Layer 6 of a small transformer language model trained on English Wikipedia (12 layers, counted from 0, width 128).
In attention head 7, each number of a token's query is one row of weights dot the token's vector x plus its bias. The head spreads its attention over the tokens so far by the softmax of query dot key.

Query weights of the head. A number n stands for (n - 500) times 0.0016.
q0 (bias 0.037): 581,671,328,536,341,632,631,329,242,539,534,429,593,638,541,450,574,656,609,552,438,442,523,571,629,598,493,335,462,536,464,697,591,561,517,352,342,526,626,507,500,732,615,376,392,567,416,746,403,660,541,503,435,632,481,345,377,538,500,545,357,465,517,400,388,275,537,394,500,528,343,549,478,591,626,450,432,612,500,467,428,434,589,663,466,313,355,517,467,484,575,524,440,273,503,466,608,557,506,364,382,474,237,677,588,453,528,413,487,463,519,466,561,390,356,722,679,494,636,483,403,428,647,605,630,432,695,481
q1 (bias -0.022): 601,278,531,336,426,365,410,556,568,554,346,581,385,544,248,689,360,568,521,500,605,534,451,375,374,364,416,524,582,579,571,496,656,355,590,559,691,747,534,334,558,409,477,763,652,443,252,594,437,490,305,369,651,332,585,588,520,530,575,389,611,564,584,569,406,639,618,479,400,211,292,435,443,255,537,594,579,555,503,569,428,674,413,461,475,593,472,375,631,534,496,319,395,369,551,412,462,315,553,602,737,452,534,557,531,361,579,622,493,592,517,477,393,566,545,460,572,627,569,655,542,510,413,641,360,603,444,375
q2 (bias 0.021): 331,634,413,449,528,681,520,556,476,721,349,484,507,625,589,486,641,602,524,364,420,419,388,480,374,430,602,358,732,576,384,312,525,613,410,455,457,477,507,485,500,616,480,555,384,376,724,368,567,579,414,413,239,539,575,527,593,254,667,383,529,486,638,342,604,640,522,444,490,561,644,500,651,511,486,451,496,663,409,462,500,556,537,575,511,480,475,399,704,554,152,532,507,582,379,454,688,353,311,480,503,373,695,267,425,361,480,641,559,369,483,657,532,411,503,330,599,580,556,359,569,562,594,541,452,375,504,813
q3 (bias -0.041): 520,491,491,542,383,704,421,378,412,556,386,511,515,377,574,589,460,521,461,521,578,586,351,476,520,526,549,753,643,695,565,519,624,611,412,395,425,413,471,436,509,399,520,396,494,576,547,445,329,378,408,506,437,494,482,683,636,633,470,620,372,497,399,368,614,391,620,430,313,569,488,476,500,451,479,343,525,666,506,389,470,512,450,478,454,451,712,561,485,524,422,330,744,293,510,549,664,436,535,494,417,563,412,685,672,488,578,437,275,454,610,383,488,425,506,297,542,590,403,610,585,659,532,503,548,450,531,379
q4 (bias 0.019): 676,603,472,483,576,467,363,410,538,667,520,573,518,655,471,475,504,591,617,649,516,542,557,445,460,426,421,200,354,514,611,507,493,370,379,472,791,322,483,628,378,500,596,758,441,500,528,571,428,469,385,595,504,638,594,673,392,670,469,524,285,469,589,638,352,540,444,457,319,374,524,681,302,580,662,472,562,429,458,265,419,351,462,569,240,483,691,361,627,517,632,370,487,398,702,504,434,429,422,676,490,304,541,414,215,697,534,596,574,605,458,640,412,645,440,466,301,476,454,530,520,500,514,574,664,234,532,591
q5 (bias 0.055): 344,503,486,381,493,475,346,615,686,510,563,809,486,469,435,672,525,580,408,476,635,784,689,497,543,510,493,197,292,451,424,580,594,414,625,468,279,292,431,380,451,596,712,462,691,768,472,429,461,528,601,461,514,403,559,445,273,436,517,438,584,611,611,557,448,515,520,692,341,526,287,639,514,525,441,340,431,719,317,514,362,518,333,656,514,415,529,553,359,441,562,587,581,384,530,554,629,550,307,542,413,552,314,434,681,503,429,353,595,547,500,550,639,449,465,381,455,572,514,493,323,633,493,433,361,584,659,564
q6 (bias 0.030): 425,459,494,494,295,547,351,400,398,515,456,598,485,539,437,625,359,549,303,709,503,530,509,557,563,303,453,687,532,436,585,718,563,400,529,592,478,598,581,389,384,616,563,688,474,563,518,500,472,521,324,483,326,629,461,443,479,550,476,443,525,629,435,558,473,599,662,379,611,352,592,506,536,591,542,571,421,383,545,601,672,546,328,405,453,559,519,698,620,503,545,531,629,642,500,503,275,506,512,307,537,515,680,398,446,662,465,458,237,516,446,532,322,312,598,473,524,512,451,349,384,582,419,472,615,427,572,500
q7 (bias 0.020): 494,639,477,711,372,517,421,517,487,545,584,346,474,471,497,430,420,594,493,468,526,362,510,442,574,657,387,520,266,497,529,675,520,647,684,539,363,510,548,762,549,486,500,536,485,599,429,536,756,581,484,527,337,578,404,503,497,465,581,710,547,487,424,534,497,273,597,569,500,802,465,178,481,739,487,368,449,543,593,467,585,507,652,395,530,345,406,645,487,419,459,641,472,325,465,567,422,503,513,474,419,497,391,586,416,437,441,396,317,329,494,575,612,416,304,544,555,769,635,493,373,445,573,487,442,500,698,675
q8 (bias -0.026): 623,374,679,555,725,672,647,462,376,529,461,510,642,732,599,428,795,562,440,460,404,489,601,478,298,532,609,574,481,474,555,259,534,546,446,771,605,766,678,429,599,492,399,460,253,344,507,560,481,382,390,493,386,450,536,547,696,361,537,619,477,511,559,468,637,319,452,609,504,539,641,599,460,466,515,466,392,656,471,437,615,403,665,573,561,546,462,466,548,460,261,485,716,446,130,428,360,673,536,518,606,526,518,300,423,525,638,547,496,238,686,264,431,479,248,543,302,507,448,193,574,574,536,493,401,431,367,500
q9 (bias -0.012): 599,597,542,481,523,523,522,497,488,859,497,365,587,432,602,442,529,544,564,582,540,594,548,547,572,371,549,382,388,452,327,615,605,601,510,797,803,605,491,650,503,577,503,522,309,544,453,445,468,573,558,464,471,585,453,481,374,577,399,373,355,466,493,473,444,275,482,432,487,370,525,717,537,516,597,375,338,442,356,357,458,346,265,441,313,601,376,468,622,462,520,392,585,477,524,516,424,445,359,481,494,728,603,509,522,620,482,517,478,549,443,648,530,683,395,478,475,469,259,406,497,579,354,700,613,523,539,491
q10 (bias 0.014): 439,588,305,215,546,536,616,523,494,325,500,615,565,742,570,415,493,525,406,297,454,598,601,636,572,491,520,500,694,622,411,550,414,665,567,484,446,453,405,586,407,480,481,644,588,396,529,477,395,596,355,530,311,512,687,408,522,556,599,362,680,361,582,386,688,500,351,594,610,598,525,573,362,517,307,552,447,549,424,506,529,373,612,414,470,612,493,412,306,595,691,583,482,643,459,487,414,379,454,313,500,382,575,620,506,416,626,632,548,493,529,488,463,395,490,562,538,316,740,564,381,433,560,503,615,300,487,340
q11 (bias 0.019): 437,457,445,530,371,557,479,668,446,551,410,658,420,440,371,674,491,554,549,630,497,362,426,410,443,532,556,469,452,421,720,645,557,425,497,491,446,740,416,490,527,911,601,564,557,566,455,540,441,561,491,503,637,465,515,365,521,421,424,631,345,548,481,535,601,471,593,303,466,318,446,587,672,513,524,445,598,466,506,439,500,361,379,563,444,444,375,503,420,343,583,535,497,594,545,475,506,420,535,353,539,418,524,482,527,412,468,394,564,609,166,616,557,415,421,512,316,746,439,430,457,564,583,473,446,677,519,366
q12 (bias 0.035): 423,613,427,591,455,610,637,468,346,562,658,435,478,531,306,372,404,469,528,652,461,519,258,627,603,591,490,579,425,361,426,646,351,610,464,220,474,653,411,544,425,589,509,319,553,405,323,548,554,681,557,626,478,461,574,435,539,585,656,494,412,503,673,413,439,431,375,316,595,394,512,348,524,536,346,671,487,323,618,538,396,462,622,513,597,476,403,589,560,500,523,397,527,494,734,577,572,414,548,416,636,359,454,441,456,424,449,534,472,216,308,464,595,491,513,597,609,579,614,701,455,406,586,522,475,604,471,533
q13 (bias 0.029): 306,370,533,525,329,571,409,625,348,696,627,561,507,391,448,655,397,496,442,700,455,568,544,504,558,323,574,417,316,533,511,686,649,555,330,638,508,458,592,434,586,443,553,428,453,648,379,420,276,328,542,379,435,462,354,681,490,605,361,289,245,543,447,569,444,579,443,518,529,235,482,489,472,511,685,380,459,489,454,594,384,471,272,369,407,458,407,526,562,611,508,415,597,329,592,419,478,350,716,532,656,679,666,412,579,622,317,480,493,611,390,438,613,445,576,549,693,805,293,636,637,532,602,684,432,620,752,341
q14 (bias -0.035): 458,279,468,548,575,160,555,447,615,432,240,530,589,587,342,397,467,660,589,345,500,381,655,702,349,667,467,605,743,516,746,338,475,409,286,347,529,547,591,496,472,335,586,544,765,178,739,537,586,520,442,530,456,554,607,492,411,469,556,469,479,516,594,446,429,889,380,492,796,424,484,258,621,301,559,707,513,411,603,761,399,622,656,700,562,481,533,610,476,365,383,459,542,583,504,385,464,467,578,575,637,360,409,445,751,535,396,405,552,533,615,730,266,581,428,364,564,387,297,699,362,781,535,428,436,442,417,377
q15 (bias -0.044): 589,444,570,621,464,614,719,422,350,363,563,346,486,476,532,454,390,638,643,421,705,350,454,596,480,553,221,681,727,684,469,557,600,564,457,378,416,712,684,429,503,423,311,517,510,415,469,507,652,562,723,584,413,609,456,347,614,621,521,402,597,374,496,437,466,615,484,335,490,413,500,212,581,489,616,332,507,238,585,493,601,563,669,626,711,406,489,591,601,562,395,707,583,482,308,436,434,482,520,428,235,600,469,670,514,517,543,544,271,443,562,457,493,394,549,577,373,379,423,529,507,382,537,323,514,428,617,447
q16 (bias -0.013): 476,524,582,491,490,404,600,405,463,602,488,394,588,418,487,598,382,546,469,408,542,506,333,613,634,521,478,547,591,550,313,394,272,529,402,603,396,582,479,513,593,500,436,617,693,506,534,241,503,491,638,584,571,571,644,460,431,539,407,509,610,485,523,560,391,484,523,658,754,706,561,448,330,522,472,440,516,296,570,609,391,402,509,416,590,413,708,497,553,509,461,381,601,719,348,522,553,253,368,666,357,491,619,488,629,440,375,673,600,442,494,556,526,542,540,337,590,446,321,556,500,416,303,360,374,439,586,485
q17 (bias -0.005): 403,618,500,681,497,358,401,578,491,573,479,527,626,425,408,503,555,494,384,639,543,516,539,513,488,494,464,641,500,494,465,500,378,634,530,359,440,339,628,438,583,463,512,265,488,400,598,555,357,630,598,455,328,387,456,613,460,515,810,693,473,713,389,399,363,344,545,726,497,742,600,238,584,691,491,542,629,539,563,369,497,490,562,318,454,500,339,713,494,405,557,536,476,401,293,585,532,604,500,465,412,541,519,337,566,512,402,421,452,434,484,473,663,350,458,562,529,587,690,430,409,356,556,375,478,483,677,500
q18 (bias 0.030): 430,370,679,364,476,707,542,592,349,523,366,465,540,264,462,473,425,450,191,510,491,783,571,533,475,481,531,574,552,443,493,497,535,510,381,597,553,445,231,378,513,412,334,507,682,376,559,270,582,248,616,687,400,494,451,411,484,429,480,526,458,418,712,474,591,566,500,483,537,553,568,592,676,521,513,287,507,577,490,567,574,598,393,524,355,419,541,527,376,586,413,304,474,762,607,411,570,466,436,388,712,633,497,605,689,374,526,591,453,534,510,405,437,596,477,413,596,484,281,654,452,533,510,644,656,645,449,420
q19 (bias -0.027): 307,386,461,575,423,429,462,531,518,556,392,554,648,488,531,360,561,693,476,488,393,544,548,686,508,491,540,479,684,602,633,435,722,488,437,584,447,541,503,330,539,629,515,485,556,447,571,515,439,316,514,383,398,657,521,488,543,532,444,395,432,435,595,597,529,628,661,361,590,544,480,429,640,380,697,563,391,431,453,464,488,494,654,673,509,462,352,630,560,518,338,488,638,426,439,359,414,506,434,491,555,309,676,341,648,425,437,620,389,506,595,514,475,517,554,384,432,520,388,418,500,527,661,434,447,202,571,663
q20 (bias 0.047): 497,629,555,606,379,560,336,597,468,605,538,545,404,346,742,530,287,220,603,736,520,435,470,540,417,500,440,213,374,404,529,613,545,504,378,257,638,521,583,441,496,786,536,544,524,400,496,648,403,413,384,466,482,265,590,439,285,528,475,675,454,370,287,553,425,473,510,411,437,377,575,710,646,485,496,334,724,647,561,456,375,474,407,341,372,525,335,544,327,533,561,647,500,315,746,638,631,638,800,489,480,456,346,399,616,673,525,397,603,583,391,531,496,577,745,302,613,564,360,650,490,562,429,584,638,561,496,535
q21 (bias 0.088): 387,710,585,500,514,540,398,511,541,465,604,600,479,734,435,600,435,437,511,524,330,552,418,510,609,541,640,380,358,338,323,750,456,356,555,281,702,575,641,711,392,585,473,507,493,655,243,671,400,493,605,464,528,480,701,486,317,507,552,452,533,462,381,470,380,306,536,539,305,378,486,538,476,598,531,394,456,627,545,363,507,255,353,384,243,524,597,369,362,406,540,648,463,322,683,593,322,611,629,680,633,462,545,424,542,517,561,474,532,529,268,543,599,470,655,565,500,555,511,393,734,212,421,570,476,664,547,591
q22 (bias 0.022): 517,447,392,529,511,534,410,500,529,515,447,392,455,493,706,440,568,562,496,679,546,413,661,533,524,393,489,478,389,656,540,565,618,326,384,682,202,389,482,563,529,383,518,551,226,616,474,721,655,584,560,569,504,659,249,449,518,564,390,403,381,507,578,553,464,665,751,534,578,395,828,522,363,267,653,634,343,377,525,541,485,567,446,550,515,446,371,485,448,544,535,534,440,359,291,424,397,613,657,529,429,540,467,990,291,364,447,524,296,553,573,676,415,227,552,504,317,342,414,543,563,526,579,555,390,646,686,592
q23 (bias -0.008): 517,455,341,530,524,466,512,515,596,529,545,480,410,549,353,506,606,326,336,523,481,556,482,509,347,723,446,274,525,458,629,601,457,561,494,563,484,468,497,633,450,522,431,447,341,474,380,719,542,609,383,544,577,497,620,421,511,423,753,584,525,602,535,611,416,500,693,458,395,291,546,471,604,393,576,635,460,560,450,470,643,545,442,515,473,468,436,443,479,494,602,552,440,641,541,330,397,530,491,345,555,574,532,616,397,552,389,359,351,658,438,763,522,341,527,641,338,414,506,488,528,461,627,369,474,678,533,543
q24 (bias 0.047): 557,545,557,187,536,348,433,580,475,494,539,551,462,552,519,339,526,519,617,447,497,584,541,556,470,512,378,197,605,481,456,520,503,339,579,424,556,396,451,507,503,503,433,494,645,549,397,449,359,528,394,591,563,494,460,543,573,540,662,525,529,345,756,413,423,575,559,522,548,460,451,761,570,442,522,535,395,307,370,481,576,405,524,627,354,603,519,408,376,525,697,519,419,585,724,362,481,442,421,422,538,412,583,506,413,658,584,646,519,561,497,737,454,491,579,692,438,234,624,626,515,293,650,679,590,415,571,458
q25 (bias -0.051): 481,291,563,602,347,307,439,487,523,445,315,516,643,477,473,480,436,588,526,464,648,487,847,494,497,335,510,655,712,606,643,367,384,412,246,523,493,462,455,440,634,340,606,523,460,600,640,493,520,379,573,552,530,509,448,555,503,579,451,596,510,464,430,560,432,435,482,480,536,372,747,656,430,320,552,556,486,440,510,644,441,477,442,534,442,662,588,553,427,581,541,320,396,473,374,517,500,701,395,412,436,618,471,723,594,163,677,551,437,615,565,350,435,522,530,500,484,388,527,427,506,707,352,269,555,340,517,538
q26 (bias 0.055): 507,537,701,624,544,536,284,492,565,508,500,430,433,294,653,595,552,678,441,731,427,800,393,504,548,301,575,383,480,449,346,568,725,49,683,430,365,515,531,492,349,611,413,198,372,382,608,464,524,427,620,547,504,530,423,385,628,891,461,413,371,339,591,332,485,500,496,559,92,545,549,608,523,335,592,260,286,637,588,492,418,575,470,520,532,538,424,433,508,573,419,424,530,448,409,560,407,575,650,473,317,725,515,611,646,575,541,479,512,452,588,556,609,519,523,474,264,481,504,394,567,329,553,671,739,758,524,586
q27 (bias 0.037): 373,361,361,519,702,384,582,564,466,293,553,709,576,485,474,649,325,447,353,571,366,426,500,282,529,551,490,340,416,494,552,619,471,548,376,315,441,470,451,627,478,438,536,645,682,561,586,614,389,423,671,361,540,312,592,512,317,515,509,603,523,604,464,434,427,536,433,610,359,533,442,660,691,648,408,440,539,622,417,469,466,324,500,590,526,434,554,478,428,398,588,439,563,365,533,500,593,535,575,629,632,416,314,454,648,527,515,375,731,702,368,574,601,482,456,566,463,509,472,490,456,432,518,310,515,510,401,422
q28 (bias -0.047): 403,567,496,264,573,566,641,493,517,427,436,573,653,497,544,558,345,616,425,339,376,629,321,650,570,653,507,408,687,493,388,449,383,493,441,514,530,369,590,481,402,250,383,279,297,358,381,389,641,672,558,747,472,422,448,559,759,432,742,441,691,437,564,503,514,441,599,457,596,548,555,406,538,566,403,450,493,315,343,482,773,561,617,646,616,551,464,579,472,601,485,613,473,675,350,500,433,522,347,618,516,293,424,458,696,452,686,584,482,641,524,530,504,717,436,473,619,225,564,426,510,249,624,627,416,507,547,442
q29 (bias 0.029): 456,685,569,423,407,426,425,329,415,512,406,529,484,567,487,563,573,448,541,589,391,537,478,396,488,632,522,578,574,497,393,561,481,459,588,450,614,409,680,483,540,605,494,660,395,333,558,519,665,525,470,300,565,453,564,509,294,425,642,512,610,640,356,497,427,339,471,403,481,529,421,561,455,382,457,437,623,575,644,441,696,475,569,298,484,422,494,378,491,310,452,423,527,538,497,383,571,547,470,546,569,627,521,339,239,332,670,336,621,462,469,462,422,577,413,467,873,584,603,366,406,531,412,516,592,671,478,649
q30 (bias 0.035): 423,530,608,622,691,474,323,622,410,484,452,423,525,426,692,571,455,541,453,631,469,413,647,243,633,342,522,506,340,611,369,562,214,652,605,513,648,359,441,567,597,537,537,375,408,488,603,455,561,441,564,682,425,428,453,525,564,491,422,607,526,305,324,437,509,382,368,592,408,646,389,547,531,727,621,506,575,449,382,334,468,564,518,308,419,746,464,576,605,298,487,328,542,520,440,587,397,506,512,547,523,481,580,380,438,512,533,417,522,561,345,449,500,687,616,442,466,573,516,381,712,393,521,541,562,503,435,512
q31 (bias -0.011): 376,607,544,488,259,410,603,475,503,503,554,497,614,662,416,385,529,373,352,512,444,522,481,602,371,611,570,544,536,437,438,423,619,660,285,509,552,606,558,450,677,480,460,469,444,384,586,722,471,590,359,360,500,378,515,555,548,551,636,451,558,429,569,455,451,533,456,468,506,441,497,420,409,384,414,730,643,553,365,519,503,408,713,232,310,600,426,396,620,772,708,423,533,561,610,497,369,449,482,598,460,450,561,408,546,521,512,634,725,500,481,723,448,512,584,343,609,339,450,582,405,484,396,409,404,429,442,581

Each question shows a short text with each token's key, already scaled and adjusted for position as the last token sees it. A number n stands for (n - 500) times 0.0031.

Then comes the last token's vector x. A number n stands for (n - 500) times 0.0073.

0 "3": 249,607,698,679,362,130,353,338,808,541,409,465,503,352,767,736,649,696,333,751,172,159,428,566,267,693,233,323,792,369,442,652
1 " |": 186,651,675,672,357,111,382,283,787,557,341,401,501,311,671,717,613,595,356,704,195,207,400,611,258,694,268,248,836,370,482,640
2 " ": 228,634,654,692,336,58,341,289,793,592,325,398,405,284,722,778,658,595,293,751,116,140,461,619,202,750,218,205,855,373,398,701
3 "4": 188,626,656,701,328,82,345,290,784,567,335,362,436,312,734,762,725,545,301,735,126,160,508,563,189,761,228,224,846,360,411,682
4 "½": 172,629,686,634,320,107,349,286,754,571,426,416,391,360,761,722,666,515,428,735,153,200,485,638,240,708,212,316,881,363,452,687
x: 531,594,302,685,451,418,538,407,623,584,456,595,534,299,695,312,244,292,578,548,503,620,440,600,511,321,402,333,511,269,603,229,261,440,495,447,538,540,593,451,431,801,731,664,614,564,766,575,497,341,132,727,512,549,514,634,474,423,604,338,643,656,570,442,552,540,663,514,521,559,397,570,401,748,687,410,452,471,363,573,477,586,632,550,246,738,599,313,92,407,466,542,496,456,538,585,299,458,542,376,593,660,689,538,439,595,345,450,532,261,329,464,685,432,508,419,488,315,453,492,404,462,783,616,609,556,547,538
Which token does the last token look at most, and with what share of its attention? 1 " |", with about 50%

0 "c": 272,603,690,665,372,134,386,329,785,521,414,472,515,360,783,728,645,671,361,761,179,169,461,585,271,720,235,355,765,357,443,648
1 "he": 218,630,653,663,296,125,349,225,720,531,373,415,497,296,787,736,718,544,381,719,125,149,505,698,204,765,268,324,834,333,396,621
2 "d": 170,662,697,694,372,98,366,266,718,615,343,475,466,395,677,683,714,551,338,723,170,178,474,618,259,693,151,250,813,367,383,651
3 "u": 236,678,667,655,242,97,362,321,839,637,319,351,436,373,713,807,689,612,339,790,185,193,417,597,221,739,197,255,848,416,410,700
4 "le": 255,675,678,742,268,82,368,291,784,602,371,452,523,434,668,782,636,625,364,759,160,181,400,636,244,659,193,272,828,319,366,696
x: 750,707,431,629,339,456,532,507,459,560,528,670,564,296,781,350,158,291,538,590,285,545,458,547,577,259,203,521,485,340,625,376,240,555,523,534,582,546,603,581,480,742,807,589,483,489,463,571,401,440,262,560,403,478,449,721,323,500,571,476,670,574,564,423,574,524,708,538,574,563,372,514,403,724,727,391,440,543,410,516,581,746,588,692,408,546,608,301,263,405,550,520,480,398,601,739,416,424,453,233,616,676,509,540,371,529,293,535,587,210,491,626,675,357,523,472,478,458,288,443,286,448,749,546,462,532,439,487
Which token does the last token look at most? 0 "c"

0 ",": 251,620,702,666,380,150,369,335,767,528,408,485,513,361,773,729,644,672,361,741,187,172,441,589,285,695,231,352,779,372,442,649
1 " T": 208,620,672,649,293,114,295,284,783,574,336,328,398,347,765,793,721,503,334,760,111,146,515,556,207,779,284,265,824,345,406,672
2 "N": 190,670,673,670,237,95,253,329,751,657,341,323,450,363,703,899,677,551,346,754,100,202,515,594,190,802,339,263,828,308,407,734
3 " |": 175,687,689,639,351,144,361,285,739,546,385,425,475,278,649,717,633,525,342,688,165,244,433,620,273,665,270,289,844,364,510,635
4 "\n": 223,543,744,557,389,184,358,345,689,591,429,407,451,279,657,667,667,567,328,725,189,251,470,635,295,634,271,296,835,383,483,667
x: 569,631,303,571,410,406,466,523,498,403,335,711,632,312,748,350,285,221,542,551,577,605,407,503,584,393,359,418,468,230,511,418,240,426,568,424,521,532,477,523,461,653,844,645,543,564,612,487,393,472,233,684,432,481,528,566,459,493,595,337,696,493,673,485,605,529,527,609,620,650,234,448,400,699,555,510,465,555,312,516,521,716,581,513,439,681,597,173,266,364,436,539,669,399,522,540,394,490,526,441,576,553,707,578,441,449,330,733,681,223,324,596,705,282,519,422,426,411,387,412,405,488,801,631,618,682,506,583
Which token does the last token look at most? 4 "\n"

0 " st": 249,614,667,674,365,154,389,343,760,513,413,477,499,391,796,742,641,681,373,749,189,176,458,574,284,706,235,346,765,348,434,633
1 "and": 136,676,617,657,355,116,388,275,795,534,352,422,384,309,778,697,728,491,381,701,152,163,461,680,229,764,203,317,864,360,423,661
2 "ing": 191,688,565,690,237,177,362,287,681,493,284,500,451,391,688,692,657,630,308,678,189,190,404,689,249,695,220,247,839,359,408,653
3 "s": 174,718,628,636,296,147,367,234,742,555,298,479,417,350,712,688,659,599,366,730,229,209,382,662,272,740,185,342,826,356,438,644
4 "\n": 189,601,698,591,346,192,359,336,693,496,365,468,485,356,699,666,654,615,351,724,226,271,401,654,247,656,238,380,792,394,493,660
x: 653,604,382,616,366,439,435,466,510,375,373,696,624,284,701,397,285,317,539,588,581,554,462,535,624,359,315,418,426,202,534,462,271,451,560,334,519,520,473,473,444,674,881,636,573,616,556,489,298,444,141,641,421,447,519,597,472,456,561,373,705,518,551,483,552,513,541,562,588,611,272,403,409,768,581,505,472,545,337,493,508,680,611,563,522,628,629,189,310,344,495,487,673,370,520,644,421,472,573,387,587,548,733,499,446,448,351,722,646,208,310,625,704,277,562,439,473,436,380,465,476,482,801,621,589,689,482,578
Which token does the last token look at most, and with what share of its attention? 4 "\n", with about 100%

0 "o": 253,604,680,678,370,141,378,336,781,544,409,467,493,365,778,750,662,682,370,754,180,154,447,560,281,722,247,340,776,360,451,648
1 " w": 148,697,665,741,300,104,354,279,663,510,329,434,494,405,786,735,702,596,378,725,247,206,476,600,206,748,227,289,797,382,392,685
2 "ent": 122,696,622,669,372,114,379,214,611,510,319,466,510,482,679,662,701,494,261,691,260,271,451,603,186,721,201,349,814,382,400,727
3 " on": 166,661,661,722,324,157,329,237,703,479,334,415,536,380,746,665,686,591,329,639,247,222,394,560,178,686,223,334,804,380,448,688
4 " to": 213,680,533,730,262,96,368,273,677,516,341,462,462,388,748,732,699,605,433,626,191,170,417,572,192,781,174,351,838,374,379,636
x: 591,633,278,712,332,422,371,477,602,413,392,685,570,347,660,424,243,371,591,516,576,644,433,583,569,313,150,423,475,240,417,328,251,468,584,524,576,621,583,680,397,579,768,551,570,544,668,509,406,442,253,689,531,468,523,749,425,535,648,304,631,635,505,486,518,662,500,530,591,536,222,419,380,741,594,238,368,502,337,533,570,549,561,607,440,644,578,478,170,385,469,643,519,438,578,518,425,465,690,348,544,695,617,616,454,532,210,485,563,286,407,616,708,389,539,455,384,578,316,505,443,592,711,693,576,585,286,532
Which two tokens does the last token look at most, in order? 2 "ent", 3 " on"

0 "r": 271,592,691,680,371,144,376,351,779,538,411,478,490,375,783,740,645,681,346,768,174,147,475,572,269,718,230,337,764,349,439,643
1 "ant": 256,641,657,684,256,106,307,286,769,604,295,501,504,343,798,762,736,550,278,796,144,160,423,623,191,657,215,227,832,331,324,648
2 " a": 214,662,657,728,352,112,391,294,708,481,349,373,455,302,854,736,660,522,408,746,166,130,521,587,250,765,208,265,779,345,375,628
3 " n": 175,655,603,675,254,127,317,288,707,568,346,361,425,348,796,793,713,539,362,708,137,137,521,507,218,786,296,223,757,309,371,650
4 "ew": 122,709,570,710,393,97,346,277,733,419,258,451,507,375,782,747,726,443,413,668,227,226,404,616,276,719,221,339,758,251,360,597
x: 669,714,252,671,379,297,461,492,540,485,334,746,583,420,660,288,194,217,596,617,549,527,368,560,490,418,178,429,487,370,580,328,147,388,507,450,610,560,381,375,636,708,765,559,579,556,693,364,453,500,302,914,511,556,314,626,431,573,500,530,763,796,543,451,597,518,552,492,462,543,413,482,446,538,595,332,482,538,405,581,489,454,575,652,534,547,558,527,157,375,461,483,578,455,556,589,292,403,454,364,525,704,695,556,393,514,279,434,529,255,557,550,532,444,548,441,500,390,488,558,450,509,749,621,578,700,488,558
Which token does the last token look at most? 4 "ew"

0 " of": 247,621,671,697,376,149,359,333,766,534,394,475,502,378,768,743,670,684,383,723,191,170,418,564,275,697,246,352,766,374,447,639
1 " th": 256,711,609,684,315,137,390,273,655,433,288,301,504,419,813,775,654,471,387,724,185,252,504,640,184,707,264,295,844,365,362,668
2 "os": 143,728,609,718,383,78,436,211,678,514,303,448,468,298,761,853,800,436,449,668,253,295,475,596,248,741,268,376,796,322,355,592
3 "e": 193,616,669,712,390,160,375,297,681,510,374,445,405,347,738,665,741,573,376,703,224,206,401,576,269,762,155,328,802,322,413,629
4 " f": 122,697,604,667,264,126,396,272,699,464,322,396,405,381,835,751,677,582,411,735,189,176,380,586,161,777,190,337,817,365,447,619
x: 800,733,319,661,263,366,465,368,505,361,374,671,597,245,725,441,203,301,491,562,597,481,357,590,509,527,337,435,484,249,487,312,303,466,531,509,458,489,418,502,493,664,722,663,590,565,608,551,321,315,213,660,615,581,568,741,516,461,631,392,615,623,505,549,570,574,629,689,511,407,387,429,321,749,600,255,656,573,365,556,572,529,504,657,444,633,605,328,240,365,357,576,486,397,470,589,404,483,537,333,489,634,714,559,381,640,268,551,543,281,365,577,707,355,490,534,485,379,434,623,393,633,679,692,591,613,440,507
Which token does the last token look at most? 3 "e"

0 "d": 258,608,674,682,377,138,382,340,781,534,414,470,512,383,783,741,656,679,365,757,177,166,458,567,272,712,242,345,765,360,457,637
1 " con": 229,709,638,752,337,131,300,178,790,499,325,398,453,360,817,697,666,573,398,738,135,149,471,616,199,765,242,345,804,379,314,657
2 "s": 135,704,737,658,293,149,391,208,688,533,313,467,534,379,717,660,703,536,433,723,231,215,389,597,169,764,179,347,728,389,448,654
3 "ec": 168,730,710,710,213,166,321,203,783,497,368,426,497,325,755,724,688,483,455,741,132,248,409,536,166,771,244,383,850,337,429,677
4 "ut": 143,691,636,694,226,133,292,243,760,534,312,399,489,270,785,693,735,516,396,697,184,238,421,597,141,754,213,403,785,386,370,655
x: 566,580,143,618,286,299,601,575,492,447,542,556,554,360,695,410,265,408,670,816,590,716,479,525,519,305,202,471,411,374,532,375,202,518,531,451,595,691,403,477,393,658,766,463,387,527,607,389,149,245,211,628,455,540,264,737,537,535,626,395,526,578,357,334,778,585,682,498,533,677,426,401,319,601,645,380,645,576,426,469,503,634,600,658,480,517,608,306,323,500,665,631,442,429,506,585,481,611,494,356,614,663,663,544,473,495,335,441,653,378,433,612,520,446,476,427,503,600,464,417,317,537,790,589,454,590,444,564
Which two tokens does the last token look at most, in order? 0 "d", 2 "s"

0 "b": 259,600,675,677,354,132,387,332,792,536,420,475,491,374,787,753,639,680,353,765,173,157,453,579,272,715,231,338,779,354,441,633
1 "all": 223,643,658,704,245,95,342,297,767,562,379,473,461,334,781,789,654,568,334,769,122,164,450,614,198,697,214,288,850,325,347,645
2 " at": 187,654,613,784,283,116,306,252,722,541,356,424,428,402,739,749,653,620,421,644,235,179,400,611,196,722,249,312,807,416,388,668
3 "t": 212,686,622,770,329,94,392,268,783,550,316,392,428,336,716,711,671,512,369,685,224,238,438,600,169,716,255,261,819,379,388,635
4 "end": 135,582,632,771,273,180,367,250,750,558,353,341,371,319,722,694,692,565,376,645,203,274,435,599,161,713,305,352,837,351,469,605
x: 618,607,291,691,207,440,548,354,599,290,565,671,541,217,777,432,328,327,738,688,487,573,366,634,431,392,199,396,495,377,584,399,297,338,534,562,597,569,450,638,492,612,675,621,466,602,603,497,366,282,316,622,364,428,370,746,455,365,672,395,632,596,421,566,673,507,693,401,617,644,428,411,320,546,558,275,556,519,339,393,481,549,630,490,351,612,584,400,185,329,648,519,556,583,711,601,357,437,588,394,720,669,639,523,349,579,384,564,611,330,415,549,717,467,398,463,533,371,361,461,444,514,758,641,624,644,567,465
Which two tokens does the last token look at most, in order? 2 " at", 3 "t"